Layer 8 of a small transformer language model trained on English Wikipedia (13 layers, counted from 0, width 64).
Take only the direct path to the model's output, skipping the later layers: a vector added to the residual stream pushes a token's score in proportion to its dot product with that token's output vector.

Output vectors of the tokens that the questions are about. A number n stands for n times 0.0048.
"ip": 107 -135 -12 6 132 -4 7 -186 -162 -58 11 46 -112 -293 175 -32 16 187 25 11 -112 248 -24 130 43 -30 -132 153 -73 -71 -55 -43 -60 76 18 -67 33 153 -8 -56 -75 35 74 87 269 100 -104 24 -211 75 -319 67 -157 17 203 51 -153 -8 -125 72 -79 -7 -90 -81
"ship": -109 205 -52 244 -25 -83 -108 409 -96 366 -220 132 17 -331 97 -147 -178 -53 426 -390 474 -7 -298 -209 -11 -114 43 -104 -107 244 271 -205 41 -54 41 -339 -276 -60 13 52 -54 131 38 -134 -112 -161 -106 -150 -5 -85 -269 137 94 -41 -210 157 -123 119 -56 104 -202 -6 30 105
"iss": -227 95 -51 43 252 -15 -37 -201 -93 -180 -108 -122 -101 -145 -101 -18 -10 -145 87 8 172 248 36 -135 -21 -116 -128 201 -129 77 -247 -54 84 0 125 30 -62 18 -119 43 26 -99 -76 -8 165 -19 87 181 -80 202 81 33 -175 -66 24 145 -73 -218 -174 78 17 -13 4 4
",": 68 28 -49 60 -81 194 -83 98 -216 -51 0 -90 75 73 -57 67 -149 236 -180 54 4 65 129 -82 -175 163 -105 -29 147 29 97 95 117 -92 -59 131 -47 116 90 -11 106 13 57 -105 124 68 -10 -215 130 8 -59 183 24 80 88 22 134 -57 23 100 -94 15 -106 131
" |": 104 163 -82 56 -200 -32 34 -21 -161 30 -181 -29 228 160 -46 -92 104 121 -55 37 -166 -67 105 -23 -119 -40 222 99 83 -121 64 51 27 74 153 98 19 7 -181 -74 111 138 -54 -39 183 -3 0 -119 -33 43 72 -26 -331 12 113 -59 -31 -90 122 116 39 12 -22 -127
"|": 5 -266 -3 -16 96 -166 -86 225 234 197 -38 95 -104 -93 27 -78 -117 -51 7 -255 96 -11 -105 -116 -42 51 258 125 -77 105 123 -174 -29 342 93 189 31 245 -46 116 52 201 -15 -120 38 -133 -97 -28 -78 -108 86 -112 -322 -143 78 5 -17 -73 93 -95 154 -1 -126 -236
"ter": 35 208 -6 -109 82 261 -305 219 109 -108 -42 -125 -55 -195 -137 -107 -333 -210 0 125 -253 -53 0 -51 80 69 -27 -27 -73 47 14 35 -38 107 93 61 13 -65 -5 157 -224 -306 70 -35 -425 -5 71 -16 -4 -258 -178 -201 23 -308 -44 -12 -120 77 -58 204 122 -2 -289 -122
"ute": -149 15 182 85 107 64 -217 -14 -88 104 15 61 48 -317 144 -287 131 -270 300 81 61 -172 -9 89 22 99 -176 221 93 229 206 6 -198 365 -127 -58 -115 100 -227 -125 -26 -132 -109 21 -60 -105 19 -43 49 -24 -88 -250 -293 -318 8 -6 82 -148 -42 -159 31 -9 -105 195
"cy": 49 5 122 -26 164 -65 -43 98 -59 -51 -4 -228 138 -124 78 -159 -324 -352 158 0 80 101 134 -68 284 -222 144 155 165 83 100 -155 24 -190 -90 -131 -140 -47 -33 4 27 -58 -14 -271 -302 -118 -191 0 -46 -236 -37 -233 20 -465 -135 152 -129 148 -210 47 -5 0 -332 -231
"v": -94 24 -42 -83 107 55 150 -54 3 -86 -41 62 -10 -33 -158 -222 190 35 82 25 20 433 0 -169 -155 48 11 -87 -60 -136 -31 -94 36 -79 196 18 -81 10 -97 28 18 -20 15 138 19 17 138 61 32 -83 0 -52 -100 -132 -178 267 61 -45 -220 135 -121 1 -155 116
"ally": -101 -369 -3 47 429 -139 -60 101 -219 119 -89 286 -101 15 81 60 -71 0 57 -181 -152 32 34 33 42 -67 -63 238 72 218 413 -278 -135 113 185 -135 9 -187 -106 21 -217 -40 74 -28 23 25 29 23 156 143 -104 -54 -36 -36 -168 -248 -46 -189 206 -293 -98 15 53 -32
"-": 198 108 -43 89 -56 134 92 31 159 36 26 -37 0 -21 -176 169 105 -26 -109 -13 141 144 88 -157 -129 21 -157 83 61 71 29 -44 128 40 127 138 32 59 -159 15 127 -93 -23 28 14 63 -58 53 135 -135 65 61 -41 119 -61 93 157 -140 0 -137 32 15 -68 -74
";": 109 78 -2 -116 -18 -4 100 -49 -258 139 -93 -124 165 119 59 24 22 104 204 103 85 157 228 140 58 -126 -129 -87 143 53 125 71 0 37 192 117 -106 90 158 17 0 45 77 -162 127 17 68 -194 115 -9 159 103 118 112 -40 -104 -98 -3 190 140 32 12 -33 67
"i": 106 -87 -53 -43 34 135 -124 112 -6 -204 -38 -48 20 -42 78 -26 149 -7 -127 52 -180 195 42 111 24 238 -55 -269 0 -65 -85 13 33 179 101 106 113 -44 69 -30 80 75 15 143 181 136 -77 109 74 -8 -162 157 -135 -63 -8 167 30 -19 135 -50 -150 6 -55 191
"ived": -343 -136 22 -131 362 -186 -58 -59 -138 -61 73 -136 -5 -177 10 -115 19 -126 149 90 148 41 -57 59 255 -156 -219 356 33 -40 27 -122 -146 13 65 -427 59 142 189 -35 -54 95 411 147 -182 112 62 -30 -125 -112 -93 -118 -359 -165 -26 -138 -136 157 -238 0 54 -27 233 120
" Date": -123 8 -11 -48 74 -211 45 54 15 172 -123 98 -174 -309 108 -73 -76 -211 -197 35 86 -106 32 57 281 -117 166 131 -22 159 25 -91 -90 68 -214 33 -15 -129 146 115 48 -65 24 118 -263 -45 136 187 -309 86 188 37 -38 -166 -57 -278 -37 -12 52 8 141 -18 4 -230
"et": 77 123 111 175 35 -97 -61 150 -54 -87 -20 -137 -298 -50 -62 36 -26 -367 -16 35 -68 -23 125 126 57 -28 -138 34 185 -76 -82 -42 21 120 67 112 -17 -243 -77 -45 57 -109 -21 0 100 -190 -39 -12 -21 289 -278 -132 -4 -22 53 261 111 -51 60 0 10 6 -27 204
"9": 53 55 -28 -47 41 -114 -13 14 153 -151 47 -19 65 109 178 67 36 97 -86 86 149 122 73 44 243 122 125 93 45 -70 156 17 10 183 0 168 -84 71 71 100 45 0 -92 7 -131 -125 -109 -85 79 -150 -180 -155 41 -32 11 79 33 -47 109 197 188 -16 240 -218
" years": -53 249 -148 -114 -30 -205 4 74 145 145 13 16 -127 -43 303 -13 -223 -201 -11 -254 293 101 -217 -4 141 -95 -33 150 136 70 103 -53 -46 -138 -249 -332 -254 157 212 89 -14 -117 45 -169 20 -140 144 -158 139 16 -33 36 9 -275 184 -45 -65 71 174 116 60 -6 150 -33
"ording": -100 -129 223 57 332 -385 -178 -122 -152 100 53 252 75 -181 -20 -219 -37 168 65 -67 363 -177 -181 -39 -34 160 111 -18 -75 30 -271 20 -209 75 0 -50 68 55 393 156 -211 -63 214 -70 -60 -133 46 223 -159 20 -299 134 -189 -327 -52 -227 -4 -144 46 -55 269 -1 265 -199
"ign": -18 104 -20 89 49 -210 45 115 -171 -66 -34 195 -111 40 -81 -52 -127 -122 43 61 95 69 76 46 -76 27 -124 292 26 127 -206 -154 -90 270 -109 -99 -235 58 241 54 -16 -191 208 127 -37 -37 160 196 166 122 -94 44 -184 -29 77 351 -30 -75 -48 188 -99 -3 111 211
"ept": -74 -64 40 -14 357 -261 -163 -157 128 -144 -89 -61 -121 -9 151 105 -134 -27 347 28 52 138 -44 249 8 -106 79 230 91 4 -37 -91 -167 16 59 -18 -95 -110 109 33 -241 -164 190 -74 127 -76 -126 66 -239 99 -83 -29 -329 -27 -181 151 -11 -56 9 13 -136 -9 37 62
" ": 54 157 -118 -89 -47 10 25 84 -27 140 142 0 -126 97 -94 228 99 161 -84 231 -97 -29 -100 -173 -107 -55 24 -41 120 -79 -79 82 5 8 59 202 50 -34 -28 -166 68 67 -151 -11 0 61 109 -146 -21 91 63 -63 33 187 -89 92 129 45 69 -31 83 13 -117 3
"ological": -136 -208 166 0 -9 -5 -167 -5 -142 -63 82 94 -206 -55 24 -317 140 -283 58 -135 -113 -26 -329 -67 -9 -73 -17 -9 -200 221 163 -65 -155 -126 -68 178 -340 297 57 -21 -112 -76 19 -164 -18 -302 120 279 5 -404 -289 243 -115 -341 42 -20 -236 109 -149 -219 -61 3 176 49
"ility": 195 -111 178 -154 143 -180 -178 -19 -158 122 -109 78 -196 -320 72 -262 -42 -249 -50 -55 50 -476 -172 -31 293 36 44 -126 55 174 102 -112 -110 185 -39 -121 -13 -18 -237 94 -163 9 7 -168 -315 -33 -208 -162 89 70 78 183 -121 -379 193 -62 -125 -21 -65 -45 62 -12 0 15
"ious": 96 -327 53 169 26 -57 -281 61 -174 188 23 102 -97 -233 91 -210 -49 -272 222 -307 6 26 -233 66 150 251 -26 -22 -90 373 240 -129 -65 347 16 -279 216 -48 203 -21 -20 -176 240 -130 46 -61 -228 -93 14 -75 -177 -46 -224 -212 8 0 -155 198 -5 44 -188 -10 90 -76
"les": 236 -111 180 -109 -37 -102 -88 -104 153 157 -133 160 -190 -143 -89 28 -142 -286 66 115 -88 -139 -184 -53 278 80 135 -215 134 -138 193 -45 10 178 -308 107 -87 -58 -214 174 -111 -154 -3 198 5 -5 28 -198 168 221 -5 247 -174 -280 -100 -355 -186 104 -14 144 39 2 5 182
" Year": -62 -253 -35 78 -35 -99 -305 -41 75 -197 -201 199 -153 -262 267 -239 -89 -187 -18 16 53 -137 10 71 75 -216 179 -65 -144 -10 -42 -32 71 0 -372 14 9 188 269 -17 24 -120 -112 118 -289 -142 207 46 -195 -31 198 87 124 -379 58 -112 -58 15 -183 222 403 -26 169 -65
"pr": -171 -74 135 -59 -101 79 139 -41 147 -86 -118 -70 -397 208 17 -161 -80 149 -206 -125 147 297 -111 -127 4 13 38 210 -81 277 9 -89 -144 107 -236 -352 -180 -86 -55 15 89 -256 150 90 -228 59 93 -227 -68 -174 -104 78 -28 5 -162 106 -209 147 -110 56 50 -13 0 10
"le": 147 115 51 -129 -50 96 11 -74 83 -210 -89 284 -121 72 -139 -57 3 -295 68 177 -230 -125 15 -61 -64 158 -52 -217 100 -77 163 -96 82 64 -12 166 -47 -177 0 147 -118 -142 66 224 93 39 -45 -53 273 -19 76 111 -56 -83 -19 -232 26 -49 -83 59 190 6 -154 83

Output weights of attention head 1. The head adds the sum of these rows, row i times number i of z. A number n stands for n times 0.0087.
o0: -168 36 77 99 212 -45 -61 117 -111 42 -63 -61 94 -4 -100 113 172 -176 -131 -246 18 71 -29 -127 -132 -120 -122 -16 57 -98 -320 -21 23 -65 31 -37 68 -136 -86 84 -75 167 46 36 -19 -3 112 -83 -95 81 2 -108 79 -17 -56 -61 -67 21 112 8 -47 106 132 123
o1: -101 141 -50 -53 71 107 -123 -36 -142 -40 52 76 131 -172 122 113 14 237 -90 -109 -100 222 -90 64 -128 201 -21 -90 -37 136 103 -19 -127 -148 -40 -125 -32 -15 75 -112 146 153 80 -12 -167 186 -22 -122 -48 -152 -84 115 -19 74 187 -77 25 24 189 -76 -279 -202 -60 106
o2: -42 -46 -42 43 -4 4 48 -95 23 13 -52 -104 -28 49 -4 46 11 -25 14 -202 24 201 -132 99 91 225 9 152 73 -146 -49 -119 -76 29 298 -9 37 78 126 103 243 -115 -12 -274 -12 110 11 -50 -80 31 42 39 -78 61 -220 93 -216 -10 -179 -101 58 -198 -76 -23
o3: 46 -45 30 0 106 -70 -76 -243 -21 -177 2 -85 -14 52 45 89 -225 137 219 -194 84 -88 208 80 -218 -61 173 2 34 195 -220 86 -22 28 70 -85 145 99 142 115 -127 14 -147 180 -125 32 147 129 166 -156 171 -113 78 -19 -26 -96 -9 -106 34 -6 26 66 -105 -143
o4: -169 37 -91 -155 311 24 -144 106 117 -182 139 -37 97 -181 43 -63 33 106 -26 -117 -89 -25 -71 138 7 -15 41 -127 159 38 -135 -15 -30 -214 61 -8 192 -78 -168 -70 151 -282 -236 -87 61 -58 135 117 162 11 324 -22 -37 47 -41 58 -160 -12 108 234 149 125 -241 -55
o5: -82 95 -108 -34 -53 58 228 149 2 87 14 63 -194 -188 -84 61 104 -7 152 137 -20 -50 -197 19 -106 -137 -119 34 -96 -4 -118 -61 172 21 68 170 67 106 -38 -36 -79 117 -13 -184 57 -99 -269 35 -27 -82 87 -72 -75 -100 -85 183 63 121 -79 110 33 60 36 -195
o6: 108 30 -243 -19 -188 -146 -80 -74 -234 -63 190 -69 -83 -65 -34 -235 -16 279 -223 54 -222 124 16 61 -71 -128 -58 -37 -61 8 -30 165 45 -2 -260 -35 -251 -13 265 -32 -17 -210 178 19 207 -67 111 -157 -83 -266 -2 -167 9 -115 44 36 -1 -56 -4 -54 113 -103 115 100
o7: -71 10 220 -38 59 -28 2 54 113 158 135 35 262 -12 -20 -33 283 75 20 46 -62 -161 38 132 255 -101 156 213 -212 125 -9 -184 -14 -14 -57 7 -19 26 -305 -28 -181 32 -26 -166 -53 -61 161 39 64 -2 -92 -66 133 -62 -151 -56 48 -97 -90 -270 -79 -20 -125 -131
o8: -24 -156 -127 -88 19 8 230 -50 14 71 -217 -61 211 101 -51 74 56 13 -38 -30 78 63 -29 120 -168 -11 84 132 -31 15 6 90 187 201 -85 -220 30 58 149 -117 -109 122 -268 109 106 -209 -36 10 47 96 -303 22 -107 6 164 -121 -170 -28 -100 -95 92 5 67 -7
o9: 18 61 115 48 -72 62 -125 151 53 283 62 -137 52 137 47 48 -166 -189 164 92 83 58 -112 -32 87 62 95 129 -45 -80 -349 -85 -54 -52 -163 72 -1 -73 20 6 -112 -233 -17 -94 -139 41 -108 188 -7 -101 8 -68 -32 -102 -76 221 61 19 1 -26 57 12 11 -148
o10: 306 -83 -161 141 -48 0 43 -22 -180 -26 -53 -137 -81 -4 -109 84 206 44 -144 146 -193 209 270 153 -49 24 49 -43 100 82 -62 -113 106 -35 90 -93 -96 13 -240 28 158 138 -46 149 170 -44 27 -122 -76 42 87 166 66 -9 -63 72 77 118 2 199 93 264 49 130
o11: 159 35 -173 153 -12 -30 -52 130 -131 -58 158 145 66 -50 67 136 63 -8 224 19 -62 64 -27 -55 -56 -116 -270 -20 -179 162 92 200 29 -35 -111 -31 -95 -6 -173 -284 17 72 15 -272 -107 8 74 -163 -28 -32 141 -176 67 105 45 -79 -132 -51 -121 -131 -1 -16 -38 13
o12: 182 173 -82 -86 -18 9 -34 -133 -17 -61 -139 -126 173 -150 81 4 52 -205 -58 -85 -66 111 -159 -23 -140 -56 43 -26 -149 -47 7 -112 21 -48 237 -162 -174 40 -112 94 41 -191 -104 -135 -162 61 10 -108 230 -119 -198 110 -130 22 117 10 63 103 7 90 -262 -52 -10 -99
o13: 231 49 38 51 29 -109 24 51 43 -116 81 -77 -9 -50 97 137 -91 -76 -11 189 -268 -109 7 40 150 -18 -141 -231 56 -218 -79 -89 179 -16 186 77 -39 78 -42 -86 -362 48 45 -5 0 -153 -99 176 -2 -27 -41 -172 218 60 123 -139 -4 115 -11 -147 148 23 61 144
o14: 35 -97 211 132 67 32 -12 -55 189 47 -34 -148 -125 85 -26 -117 98 -142 -130 -21 -338 -42 -158 -82 -47 43 -136 163 108 259 81 -51 -244 2 213 35 30 -57 92 90 100 12 -87 156 -176 43 -175 78 -131 53 65 -231 81 -31 -9 -158 37 -27 69 3 -126 -44 -63 108
o15: -88 -262 104 -175 195 -120 8 139 -24 -206 104 115 -166 353 47 -69 -98 -102 -36 78 -149 6 -27 66 266 -77 54 227 -59 127 -27 22 -157 174 -9 41 91 37 -59 60 -179 -57 -84 104 15 71 2 -143 128 -72 -54 130 -20 -303 -109 78 -146 195 -52 151 -36 -475 129 -77
o16: -152 -177 149 -14 -83 202 -105 91 -117 100 76 -13 132 29 44 -31 -96 31 86 40 -165 -12 -18 -227 24 115 -57 -175 -9 -203 -67 -141 139 92 -161 130 -1 106 -195 -227 156 -83 -213 -208 -127 103 -96 -18 34 -84 93 -244 48 -40 39 213 -58 -124 -88 -65 66 -79 96 -9
o17: 7 -10 -91 -74 18 323 131 38 26 -303 75 66 -47 -28 -31 63 -23 81 16 -11 18 124 126 45 -142 178 -34 73 73 -91 -91 -191 25 -19 -25 -57 131 17 -191 147 -269 6 130 -40 26 97 -1 -40 120 40 35 -48 -23 -11 -40 -50 51 -47 141 73 -60 87 -160 -116
o18: 167 102 209 -54 -84 99 -64 5 22 77 -50 -140 -161 260 233 -5 -25 65 86 -110 -101 -46 63 5 -170 176 14 -261 -62 15 56 34 42 -186 -6 -96 -3 186 132 -22 -26 1 -1 -31 93 11 95 22 148 -12 132 53 29 -172 139 68 -5 -18 4 -142 103 -30 33 164
o19: 116 2 24 5 -93 7 256 132 -30 -64 -74 1 22 47 -78 91 -48 -156 57 -8 173 -36 58 284 36 -69 97 -128 -7 -39 80 -82 129 -214 -185 -79 118 -42 -40 116 160 228 -222 -7 84 153 0 -15 6 -4 -128 -23 -195 305 -233 -32 -69 -52 13 43 -22 279 -25 99
o20: -81 -14 -101 3 -97 128 70 139 120 -44 -53 99 46 32 91 -136 122 169 215 38 -295 -71 -32 131 41 -233 91 -6 -123 107 58 112 -1 -34 171 115 -196 198 9 -135 12 -139 -20 177 84 -12 104 -41 92 13 -85 105 -24 192 -2 52 48 31 107 -230 102 210 12 65
o21: 162 -103 313 51 276 -20 -26 -43 99 135 206 14 44 5 49 3 -195 -103 129 35 -35 -20 -8 -124 -196 -140 -321 17 54 55 -177 91 56 -102 -78 -36 81 -139 197 -16 -50 146 5 54 69 25 -13 -110 166 198 -65 65 163 155 -24 -108 127 -95 -3 42 -30 -133 98 31
o22: 77 -83 -227 114 118 112 110 68 84 98 71 39 131 -63 17 204 -176 16 -28 23 54 3 94 -142 55 -27 -78 -55 14 -57 143 -258 38 -9 133 25 141 -41 73 168 -179 -121 -75 -139 112 -130 111 -133 -47 -160 49 -11 31 17 71 164 99 -242 -83 -162 16 282 83 -174
o23: 66 -152 56 -74 307 -39 24 -162 -30 -168 -262 -67 -61 -76 33 -154 -149 47 46 -67 -101 117 -198 187 80 -111 14 125 -156 106 17 -246 -129 -45 -172 -28 -19 131 -138 -35 87 41 -91 -298 -41 -2 170 80 -166 -231 262 73 6 -42 -275 114 -114 82 -82 15 265 57 -254 -71
o24: 13 23 20 -11 -91 -247 137 -93 17 -75 130 52 40 -90 103 71 -169 86 157 -93 -116 87 -49 -124 95 -7 279 297 -53 40 -41 -63 -108 -60 156 -274 -42 -8 -58 -72 -211 -17 -219 16 57 90 -102 172 -168 68 -155 99 -73 64 81 -105 -145 77 -102 -14 -19 29 -46 -38
o25: 105 36 -35 -6 -360 171 16 83 142 137 56 -176 -43 -49 23 -2 41 -7 -125 -3 97 13 52 115 -130 -270 -106 -10 -17 172 -182 55 85 93 -11 -227 96 153 8 14 185 -129 14 141 -39 84 -74 -254 -22 40 124 -5 -30 -11 33 -347 32 -88 70 12 -122 162 205 -60
o26: 83 79 56 228 -86 -174 -60 -60 -18 92 61 23 -40 -54 64 -28 -172 99 47 -33 52 -164 52 96 -162 -70 -85 -228 -56 57 84 209 101 96 28 -58 95 -209 127 -59 54 -46 -192 -115 172 -170 -181 -146 -148 -101 119 110 -41 -20 -14 140 -62 120 -135 -172 -212 -49 -12 27
o27: -142 -56 -170 -132 41 -159 -95 -127 164 214 -154 252 -57 -31 -104 -127 116 -87 74 27 -14 -141 207 48 146 119 -56 -150 70 52 -103 -137 -60 153 -51 35 -92 12 24 -4 -36 171 -136 -114 211 -70 -128 19 -105 -219 -171 118 -2 -54 -1 -47 -53 142 88 -221 186 -39 10 80
o28: 102 84 83 -104 -77 -174 -6 216 -140 25 196 110 -61 -93 133 -50 -19 60 -133 119 197 167 -41 27 168 -214 -61 22 424 100 80 99 -37 -197 136 -105 -110 -140 -175 193 -76 -195 -65 34 -157 17 -20 66 -16 154 77 149 90 -43 174 37 83 213 53 86 185 -72 -116 -127
o29: 128 -141 -138 -49 -4 78 -148 -89 -57 -97 82 -122 317 -253 -142 52 -73 163 121 -57 -64 -24 54 131 -23 144 -60 -68 -174 83 47 -75 -1 90 17 -4 -59 -193 270 -164 -125 -112 -36 -106 -66 70 52 72 -49 -29 25 -29 43 -66 -17 -36 243 256 115 24 -18 3 231 55
o30: 134 8 176 38 -144 -116 46 -32 184 159 -251 -132 -78 -107 -72 39 100 48 -124 -220 -63 -60 -12 -67 31 95 -28 51 -56 43 85 216 -13 118 149 -59 -158 135 -17 147 -42 47 -134 -147 -95 60 -23 -40 158 -104 83 87 196 -111 -79 -56 -65 -97 -39 -46 185 -69 -90 32
o31: 142 -3 10 -105 12 -178 -77 126 15 -243 144 -161 -211 -160 -22 28 -63 -25 171 -182 -35 -57 42 355 169 123 -43 207 -71 -58 240 -41 -69 -56 -74 126 -44 3 22 70 -15 140 -190 -12 -86 -39 93 -19 38 -163 -90 -142 -1 -285 -44 15 -61 1 77 -24 70 98 -140 -220

Each question shows a token from some text and the vector z that the head gathered there. A number n stands for n times 0.0064.

" ": -48 -20 18 -82 18 62 -2 -58 -28 -4 26 19 -62 -26 -26 79 -54 -59 -157 -95 -47 66 -135 -253 -19 -62 -64 67 145 27 -123 71
Which of these tokens does it push down most? "|"

"x": -42 -64 -74 -22 13 69 28 -108 -101 -66 65 63 -136 -171 64 45 -48 -38 -109 -92 -56 40 -179 -174 -13 7 -14 52 220 47 -69 63
Which of these tokens does it push up most? " Date"

"out": -54 43 -106 56 198 173 -44 12 -211 41 43 176 8 -56 -53 -13 -3 -77 -153 -350 -83 -175 116 -9 -2 -33 -66 -35 44 127 -63 38
Which two tokens does it push up most, strongest first? "ter", "cy"

"lin": -42 -16 -58 -18 160 43 -5 10 12 35 81 38 85 -206 183 -106 -25 -7 37 -14 -123 -34 242 -182 -135 -33 -4 -13 -2 -87 126 -97
Which of these tokens does it push down most? "ived"

"ange": 1 78 78 -43 106 51 99 73 -69 -187 197 14 56 -131 -111 -92 93 -56 -187 -73 -81 -165 71 -61 -26 -87 -7 67 132 78 -45 -43
Which of these tokens does it push up most? "v"

"3": -130 -7 -6 -111 56 45 32 -102 -28 -63 -17 4 -28 -107 -5 35 -53 -71 -41 -128 35 21 -126 -169 38 -26 -27 87 240 -3 -95 56
Which of these tokens does it push up most? " years"

"u": -120 -29 97 162 127 -120 29 82 7 -413 215 149 61 -89 290 169 -224 26 -7 -357 -184 81 104 -212 52 -46 -103 206 331 57 46 108
Which of these tokens does it push up most? "ally"

"ve": -54 -46 -41 -89 51 67 -41 -38 -145 -43 49 -22 -69 -28 -48 109 45 -45 -68 -102 9 -30 22 -7 -152 61 -62 2 28 83 -114 -24
Which of these tokens does it push up most? " Year"

" |": -167 -52 18 -51 67 130 7 -122 11 26 59 -57 -68 -84 -97 73 -176 92 62 -175 87 -70 -84 37 -20 -109 -16 5 44 -17 -64 139
Which of these tokens does it push down most? "ship"

"rew": -45 13 -223 88 198 -42 -82 -23 -128 1 54 -28 96 -166 -192 -2 -36 -58 -32 -148 -82 -117 34 -71 -75 92 -139 216 -159 48 -178 -5
Which of these tokens does it push down most? "et"

"2": -158 65 25 -148 37 -43 56 -99 -64 -111 20 87 -39 -16 -90 26 89 13 -84 -47 72 -45 -1 -100 1 -123 23 3 131 -4 -88 73
Which of these tokens does it push up most? ","

"1": -366 -226 222 -91 198 40 -17 133 125 -120 -79 88 -47 -67 -97 208 266 -2 -171 -139 89 -169 335 -17 9 -203 -64 150 53 -39 126 115
Which two tokens does it push up most, strongest first? "|", "cy"

"ert": -105 -13 -99 -78 64 129 -20 64 -153 -5 134 34 -119 -22 -117 8 -48 88 92 -10 -71 -13 116 6 -25 -106 27 25 13 42 -165 -39
Which of these tokens does it push up most? " "

"gh": -50 -11 78 151 120 -111 18 94 -31 -354 204 119 57 -116 209 87 -159 19 23 -271 -167 49 54 -174 11 0 -94 120 254 57 25 69
Which of these tokens does it push down most? "ship"

"in": -71 -98 68 -87 194 166 -164 -205 -228 164 430 343 77 29 136 -96 122 97 13 192 240 -24 99 63 -80 31 82 116 41 -264 -357 -4
Which of these tokens does it push down most? "ording"

"t": -63 -108 14 -40 63 162 -33 -108 -76 44 91 140 31 -118 -153 -109 -36 5 -50 12 104 -55 29 55 -34 36 100 58 -24 71 -59 -158
Which of these tokens does it push down most? "ally"

")": -224 75 -24 -200 44 -6 -157 2 -44 165 177 24 1 67 -80 -65 1 -89 -126 55 108 -146 -78 -67 248 -107 73 44 195 -83 11 38
Which of these tokens does it push down most? "ording"

"ent": -30 14 53 -51 33 144 -31 -38 -89 -54 25 -12 -15 -84 -191 32 42 24 -45 -47 -63 -82 61 82 -60 -84 63 100 118 -1 -79 15
Which of these tokens does it push up most? "cy"

"age": -58 -78 88 -77 52 109 25 -4 29 -73 -6 87 -36 -19 -62 -24 4 -44 33 -162 54 -39 11 -23 -32 -57 -20 -26 85 142 -24 39
Which two tokens does it push up most, strongest first? "ological", " Year"

" British": 39 81 -18 -47 58 83 -132 -75 60 -129 71 -22 -125 -49 -120 25 -12 38 14 -38 -37 -58 9 -57 -48 -150 3 -2 -24 31 -153 -40
Which of these tokens does it push up most? "i"

" five": -96 85 -14 -151 108 61 -140 -43 140 -104 -47 45 -95 -199 -250 -9 158 -58 116 -205 18 23 86 -34 21 -94 38 16 90 90 -124 -144
Which of these tokens does it push down most? "ter"

"|": -114 42 0 -158 59 43 46 -91 13 4 128 -50 11 -11 -71 -10 -154 10 -16 -26 42 -89 -13 -49 141 -163 24 6 84 6 -12 33
Which of these tokens does it push down most? "ute"

" Fl": 27 -78 113 7 97 58 121 -50 57 -40 10 51 -38 -70 -41 -3 37 -55 -19 -43 -15 -7 58 -61 -66 26 -30 -103 68 110 19 106
Which of these tokens does it push up most? " Year"

" (": -105 1 28 -108 52 100 -32 -76 20 10 77 25 -11 -45 -37 -50 -102 3 25 -58 88 -76 -41 -18 94 -34 10 -2 75 20 -8 29
Which of these tokens does it push up most? "ip"

" June": -76 5 4 -111 82 4 105 -75 8 26 99 -108 -6 23 -111 18 -210 128 -16 -44 -7 -61 105 22 107 -293 2 19 29 -29 -51 87
Which two tokens does it push up most, strongest first? "ept", "ip"

"6": -84 44 -108 -102 -35 -6 -17 -218 10 -24 25 -115 -14 -114 -108 -60 -159 -83 -80 -90 -36 13 -39 -292 61 47 22 123 410 -75 -48 58
Which of these tokens does it push up most? " years"

"et": -136 -113 18 -53 -200 55 -117 -59 -66 13 -138 65 -61 -36 -31 194 -274 86 -16 -3 3 -56 44 106 -83 -6 -47 93 53 -57 -4 18
Which of these tokens does it push down most? ","

"E": 30 42 7 -35 91 91 -46 21 -30 -190 76 68 39 -166 69 23 -89 -35 -104 -143 -154 -43 86 -66 -72 -102 -26 113 85 94 -32 -38
Which of these tokens does it push up most? "ally"

"and": -40 232 -54 83 126 53 136 -79 -178 -65 -114 -1 -55 -342 -54 -51 -140 -271 -94 -216 -154 38 -34 158 50 -2 -267 -22 39 -17 -70 5
Which of these tokens does it push down most? "et"

" |\n": -151 -3 -63 -172 17 -26 66 -127 11 90 157 -84 -10 -30 -140 53 -215 10 -30 -49 51 -121 -48 -87 78 -146 71 -8 129 -3 -32 22
Which of these tokens does it push up most? "ign"

"st": -39 -13 10 44 19 170 -137 -28 79 -11 215 24 110 -57 -21 -74 13 -99 13 63 -45 -18 172 84 23 -66 38 68 81 -74 -29 14
Which of these tokens does it push up most? "ship"

"at": 32 -85 173 177 138 75 257 106 -31 -145 18 81 -65 -190 -25 -49 38 -66 104 -24 -266 -155 160 -20 -37 133 -80 -206 135 22 -35 153
Which of these tokens does it push down most? "les"

"D": -34 14 -20 113 119 154 -186 128 -49 -88 239 145 10 -62 179 -92 -58 59 -144 -97 -6 111 182 -135 48 -75 40 138 178 208 -30 -21
Which two tokens does it push up most, strongest first? "ally", "-"

"inn": -61 15 19 153 93 89 -107 127 60 -27 196 196 -26 -26 130 -81 -37 154 -42 -76 -98 156 219 -154 57 -20 37 203 172 171 -62 75
Which of these tokens does it push up most? "ally"

",": -68 -49 91 -63 -33 92 -7 -40 81 -51 13 105 -34 -52 -3 10 -11 -111 -102 -44 43 64 -125 -126 -20 6 -45 90 82 53 -76 41
Which of these tokens does it push down most? "ter"

"S": -139 26 -50 -59 28 23 -155 11 -87 5 89 104 8 -10 -37 -13 -52 -70 -52 -89 -23 -5 13 -49 100 -78 82 135 152 -2 -11 48
Which two tokens does it push up most, strongest first? "ility", "ship"

" W": -77 -92 17 46 128 106 16 34 -22 -113 28 66 -28 -77 -50 -38 -18 -2 10 -194 -58 -129 80 -20 3 -62 -84 -65 66 76 -43 90
Which of these tokens does it push up most? "ter"

"io": -78 -36 -22 -55 79 111 -81 -58 -15 6 198 60 -9 -54 4 21 -37 113 -64 17 13 -22 29 -27 -42 -19 8 127 65 -12 -159 31
Which of these tokens does it push down most? "ording"

" being": -162 -7 -38 -72 106 182 -200 -46 150 -45 -38 -50 -123 -226 -92 57 170 -48 83 -144 101 108 87 75 -45 -158 -73 43 51 118 -91 7
Which of these tokens does it push up most? "|"

"\n": -139 -60 -64 -100 49 -78 42 -133 -28 -39 145 -50 -32 -26 -7 35 -147 -16 -49 -10 -4 -2 -75 -110 50 -48 20 8 199 84 33 56
Which of these tokens does it push down most? "|"